Layer 2 of a small transformer language model trained on English Wikipedia (13 layers, counted from 0, width 64).
A neuron's activation on a vector x is GELU(weights . x + bias), where the dot is the dot product.

Input weights of the MLP neurons that the questions are about. A number n stands for n times 0.012.
n7 (bias -0.090): -10 7 -18 -2 1 23 26 14 54 -6 26 7 36 -8 -36 28 -11 -35 37 5 30 3 3 -15 16 20 -32 6 22 10 -34 -1 -47 37 20 7 -39 2 -33 28 1 -64 -36 -14 -24 -13 -5 -14 46 20 31 -24 -37 -21 7 -41 -5 -6 43 -14 -14 0 11 34
n21 (bias -0.073): 20 -18 32 8 -10 13 -21 -6 17 8 14 -10 -6 -1 24 7 -20 -24 43 7 8 -1 8 23 29 19 4 9 24 -5 -3 38 -2 18 4 -21 5 21 -4 -29 -23 -28 -46 -2 12 -17 5 22 18 20 3 -12 -1 -27 -10 -25 36 11 -11 -10 6 -51 40 18
n31 (bias -0.054): 1 -29 -3 -38 -51 25 49 14 23 -7 12 3 42 7 -15 4 -9 0 21 23 -8 -21 -37 26 9 0 9 -46 39 50 -13 25 -32 52 -12 -59 0 -2 63 17 37 3 -13 4 16 3 -37 -21 -14 15 26 27 -5 5 39 -9 51 -16 25 6 -30 6 -18 64
n33 (bias -0.030): 17 43 -21 -6 -26 8 -32 -87 -29 21 -17 58 -24 -14 21 20 0 35 9 37 -18 -2 -15 34 11 48 39 21 40 24 -8 54 24 70 -10 0 24 5 -29 14 27 -35 31 -28 -1 -4 93 -40 41 -8 -10 13 47 17 -8 -33 20 -12 -26 -5 -8 -19 -17 2
n37 (bias -0.051): 3 5 -46 -16 17 23 24 -9 30 -5 13 21 46 23 5 -10 -25 0 -11 -2 -35 35 7 10 -29 21 15 -22 -56 20 -2 16 -56 8 18 16 64 31 4 -1 -5 2 -19 -32 23 15 3 -7 -18 0 -31 -33 50 -10 -64 18 28 52 -60 25 -6 -4 11 5
n52 (bias -0.061): -18 -8 -23 32 62 0 44 -39 83 -10 -9 -5 0 31 -1 -22 -22 14 7 -26 -48 -6 -38 -26 -31 7 16 2 -31 1 -15 -4 -46 4 -20 -40 35 14 -54 -19 19 -5 -21 -20 -51 73 -18 -1 -58 4 -5 -44 -8 -36 30 -26 -29 3 -34 12 -94 -7 -33 -4
n58 (bias -0.070): 56 5 -65 -6 -21 -25 15 34 41 13 17 -24 45 46 18 31 30 47 1 32 -59 -13 -9 -12 1 6 -25 37 51 4 -70 12 6 70 50 42 13 -8 26 -49 -11 14 -68 -59 -46 32 -24 -22 -23 -10 3 6 -10 35 2 9 -37 -26 -24 3 25 8 -44 -15
n101 (bias -0.050): -4 -3 31 2 10 4 7 10 3 30 13 -4 17 -4 -19 0 5 6 31 -5 -9 -18 -28 -3 13 -18 -27 -14 -12 -12 9 21 20 4 -32 11 -17 2 -14 -15 -17 -7 -28 -42 -6 -10 -14 -2 -15 14 10 13 3 -14 2 -6 33 5 -20 11 23 0 7 -5
n104 (bias -0.026): 3 11 14 0 -19 13 19 14 -9 6 38 -3 -14 -14 -32 0 3 -3 4 2 6 -50 -32 9 6 -21 -40 -12 -1 -10 42 12 -6 15 -13 11 6 -6 -4 -5 -1 -21 -20 -5 10 -10 -24 -16 -4 30 14 -17 -22 24 1 -13 29 -2 21 -7 -1 17 3 14
n116 (bias -0.087): 37 -10 14 46 -3 -20 8 9 -7 12 -8 28 -3 -32 7 -46 -10 10 -13 -33 9 -32 -18 47 -40 -5 22 -8 2 -22 72 34 -4 3 -6 -4 38 -8 -15 -12 42 32 -14 36 12 -24 -5 -6 -32 16 -5 26 -41 51 -3 21 40 18 38 -39 -40 -17 34 -4
n137 (bias -0.089): 6 -45 -28 -19 -6 38 -9 -29 -30 44 -50 20 50 -3 31 18 -16 0 20 44 5 -18 0 30 43 0 14 11 -30 20 34 46 -46 9 -17 -21 -19 -30 25 15 -10 -38 23 -39 3 -1 -23 -24 -9 0 -13 -4 0 -30 -35 -3 53 -4 -16 -3 53 29 -27 17
n148 (bias -0.046): -11 18 -65 41 4 4 4 7 65 29 -40 -14 8 21 2 10 34 23 -7 -2 -15 51 -35 26 2 16 -5 17 -3 11 -25 -15 3 -16 10 10 49 -5 24 -51 22 37 -47 -42 -33 51 -11 -31 -30 6 -10 -23 41 -14 -35 23 0 22 -23 58 -34 -6 25 -44
n169 (bias -0.067): -4 -16 34 -24 -36 0 5 -24 -10 8 8 17 -11 -32 6 54 -7 51 11 38 4 -22 26 60 44 19 67 -18 12 45 23 10 -49 50 17 -27 47 -8 -13 -29 40 -35 -12 48 51 12 20 34 -11 -29 4 -26 30 -14 -6 -24 -14 -7 -39 -45 -62 -27 14 10
n223 (bias -0.067): -20 -60 26 -7 -40 52 3 -12 5 41 -49 4 -41 11 18 -30 -15 17 4 -7 -5 10 8 -35 4 -2 33 -44 -37 -36 -11 11 19 4 18 35 19 -33 36 11 36 41 23 53 12 -7 -24 67 -3 12 5 -24 26 -5 9 3 48 46 4 17 -27 -9 16 4
n244 (bias -0.055): 13 -6 0 -12 -37 -28 46 -52 -21 36 0 13 19 -11 9 11 -19 5 19 18 -37 -6 16 17 -21 -32 -16 -28 35 -6 -13 41 -10 13 19 -16 16 -15 -23 4 42 -3 26 -31 3 -1 -30 -2 -1 3 -4 -31 -54 16 2 -29 4 27 10 7 -30 -27 17 29

Each question shows a token from some text and the vector x that enters the MLP there. A number n stands for n times 0.036.

" were": -30 -9 0 -5 -23 -25 20 -1 11 9 2 -2 -1 -19 9 0 -64 -25 -6 -7 25 -6 -19 5 18 -7 -21 -4 0 43 2 -17 45 11 -24 3 2 -7 -3 -4 -10 -7 15 6 -18 5 7 12 6 -13 -2 -6 5 19 34 44 -2 0 -18 -11 18 7 10 0
The two highest activations, in order: n31, n101

" mo": -27 15 -1 2 -3 -17 39 3 7 -4 -10 0 -1 -39 8 1 -46 -16 -11 -18 6 -11 -4 7 13 -7 -30 10 4 40 18 -29 25 13 -25 -10 -3 0 5 0 -22 15 2 -10 -20 2 19 5 9 -11 7 -8 6 3 36 12 -13 -1 -19 8 -6 16 14 -2
Which neuron lights up most? n52

"31": -19 -4 6 3 -29 -30 29 -2 -1 -1 4 1 -6 -16 6 -1 -61 -18 -2 -12 13 -1 4 -3 8 -12 -12 12 5 51 12 -24 35 14 -36 2 5 2 -9 -15 -17 -9 6 -6 -14 12 2 15 13 8 0 -11 5 4 19 47 -6 6 -8 -9 17 0 11 -16
Which three neurons fire most, strongest first? n101, n104, n21

"y": -26 -7 9 -2 -22 -40 18 2 4 4 0 4 -2 -27 13 6 -66 -6 -8 -14 -2 2 -7 0 9 -14 -7 3 -1 53 15 -23 21 9 -26 5 13 -5 -10 -2 -9 -9 0 -8 -10 7 4 14 13 13 -4 -22 7 7 32 43 -8 -2 -15 2 18 10 12 -7
The two highest activations, in order: n169, n101

" un": -31 4 -2 0 -12 -11 34 -2 13 -9 -2 3 0 -38 0 0 -76 -34 -5 1 41 3 -9 -2 6 -15 -12 5 -7 32 -2 -22 50 10 -34 -5 -1 6 -2 8 -14 -6 2 7 -7 5 11 -6 4 8 -3 -2 10 -4 16 28 -14 4 -12 -3 20 21 11 0
The two highest activations, in order: n7, n101

" de": -36 4 -3 -1 -26 -27 13 2 13 -1 1 -3 0 -30 17 4 -63 -11 -10 -18 22 -1 6 1 7 -19 -25 4 -12 45 8 -22 36 5 -18 3 18 -1 7 8 -12 6 -6 -3 -4 7 6 13 8 -3 -2 -5 8 3 10 10 -3 14 -21 -4 6 20 13 -3
Which neuron lights up most? n37

"ence": -21 3 -7 -3 -16 -39 24 4 3 4 1 2 -8 -25 15 0 -56 -11 -2 -11 -2 -9 8 -6 -1 -12 -20 7 1 24 10 -9 39 19 -29 16 11 -5 -2 -10 -7 -2 -10 2 -12 8 19 14 8 2 1 -21 4 18 38 44 -12 -4 -15 2 12 12 8 -12
Which neuron lights up most? n58

" business": -6 1 2 -4 -31 -19 8 3 14 4 -7 3 -10 -17 11 10 -82 -14 -5 -23 7 -4 4 -1 -4 -11 -31 9 -8 20 7 -10 53 18 -14 2 7 -4 -2 -6 -15 3 -9 3 -12 8 7 13 12 -11 -8 -3 8 13 51 37 0 -6 -1 -2 14 14 8 -10
Which neuron lights up most? n223

" It": -14 -5 6 -5 -25 -25 36 -1 6 -3 4 -5 -6 -24 20 -1 -57 -19 -6 -28 15 -9 -12 -7 10 -14 -23 10 3 41 5 -7 30 6 -15 3 9 -11 7 3 0 12 -10 -6 4 9 11 12 18 -3 4 -15 2 13 41 27 -10 -6 -24 13 19 18 -1 -7
The two highest activations, in order: n31, n104

"Career": -10 -5 -5 1 -26 -21 31 4 4 8 -4 4 -1 -14 23 5 -76 -15 7 -7 6 -6 1 -12 -4 -17 -28 3 1 22 3 -5 47 10 -18 17 9 -6 -9 -15 -4 2 2 5 -15 6 13 12 9 -11 0 -20 0 18 32 27 -6 2 -12 -4 18 5 13 -13
Which neuron lights up most? n244

" is": -35 -9 8 -6 -27 -25 20 6 10 9 1 -2 1 -23 4 1 -70 -16 -10 -10 20 -3 -15 3 13 -12 -16 2 5 42 5 -23 31 17 -28 0 5 -5 6 2 -11 -9 11 0 -13 7 16 10 6 -7 -3 -9 7 10 35 38 -4 -2 -19 -10 17 9 7 1
Which neuron lights up most? n31

"am": -22 -1 20 -3 -29 -34 7 -1 4 -3 -4 5 -3 -32 12 11 -50 -12 0 -21 35 -9 -4 -12 11 -9 -2 12 0 45 19 -26 19 8 -29 10 9 2 2 -2 -7 3 0 -21 -6 15 9 2 15 -7 2 -19 7 1 25 48 -8 -3 -19 -5 16 8 8 -7
The two highest activations, in order: n169, n101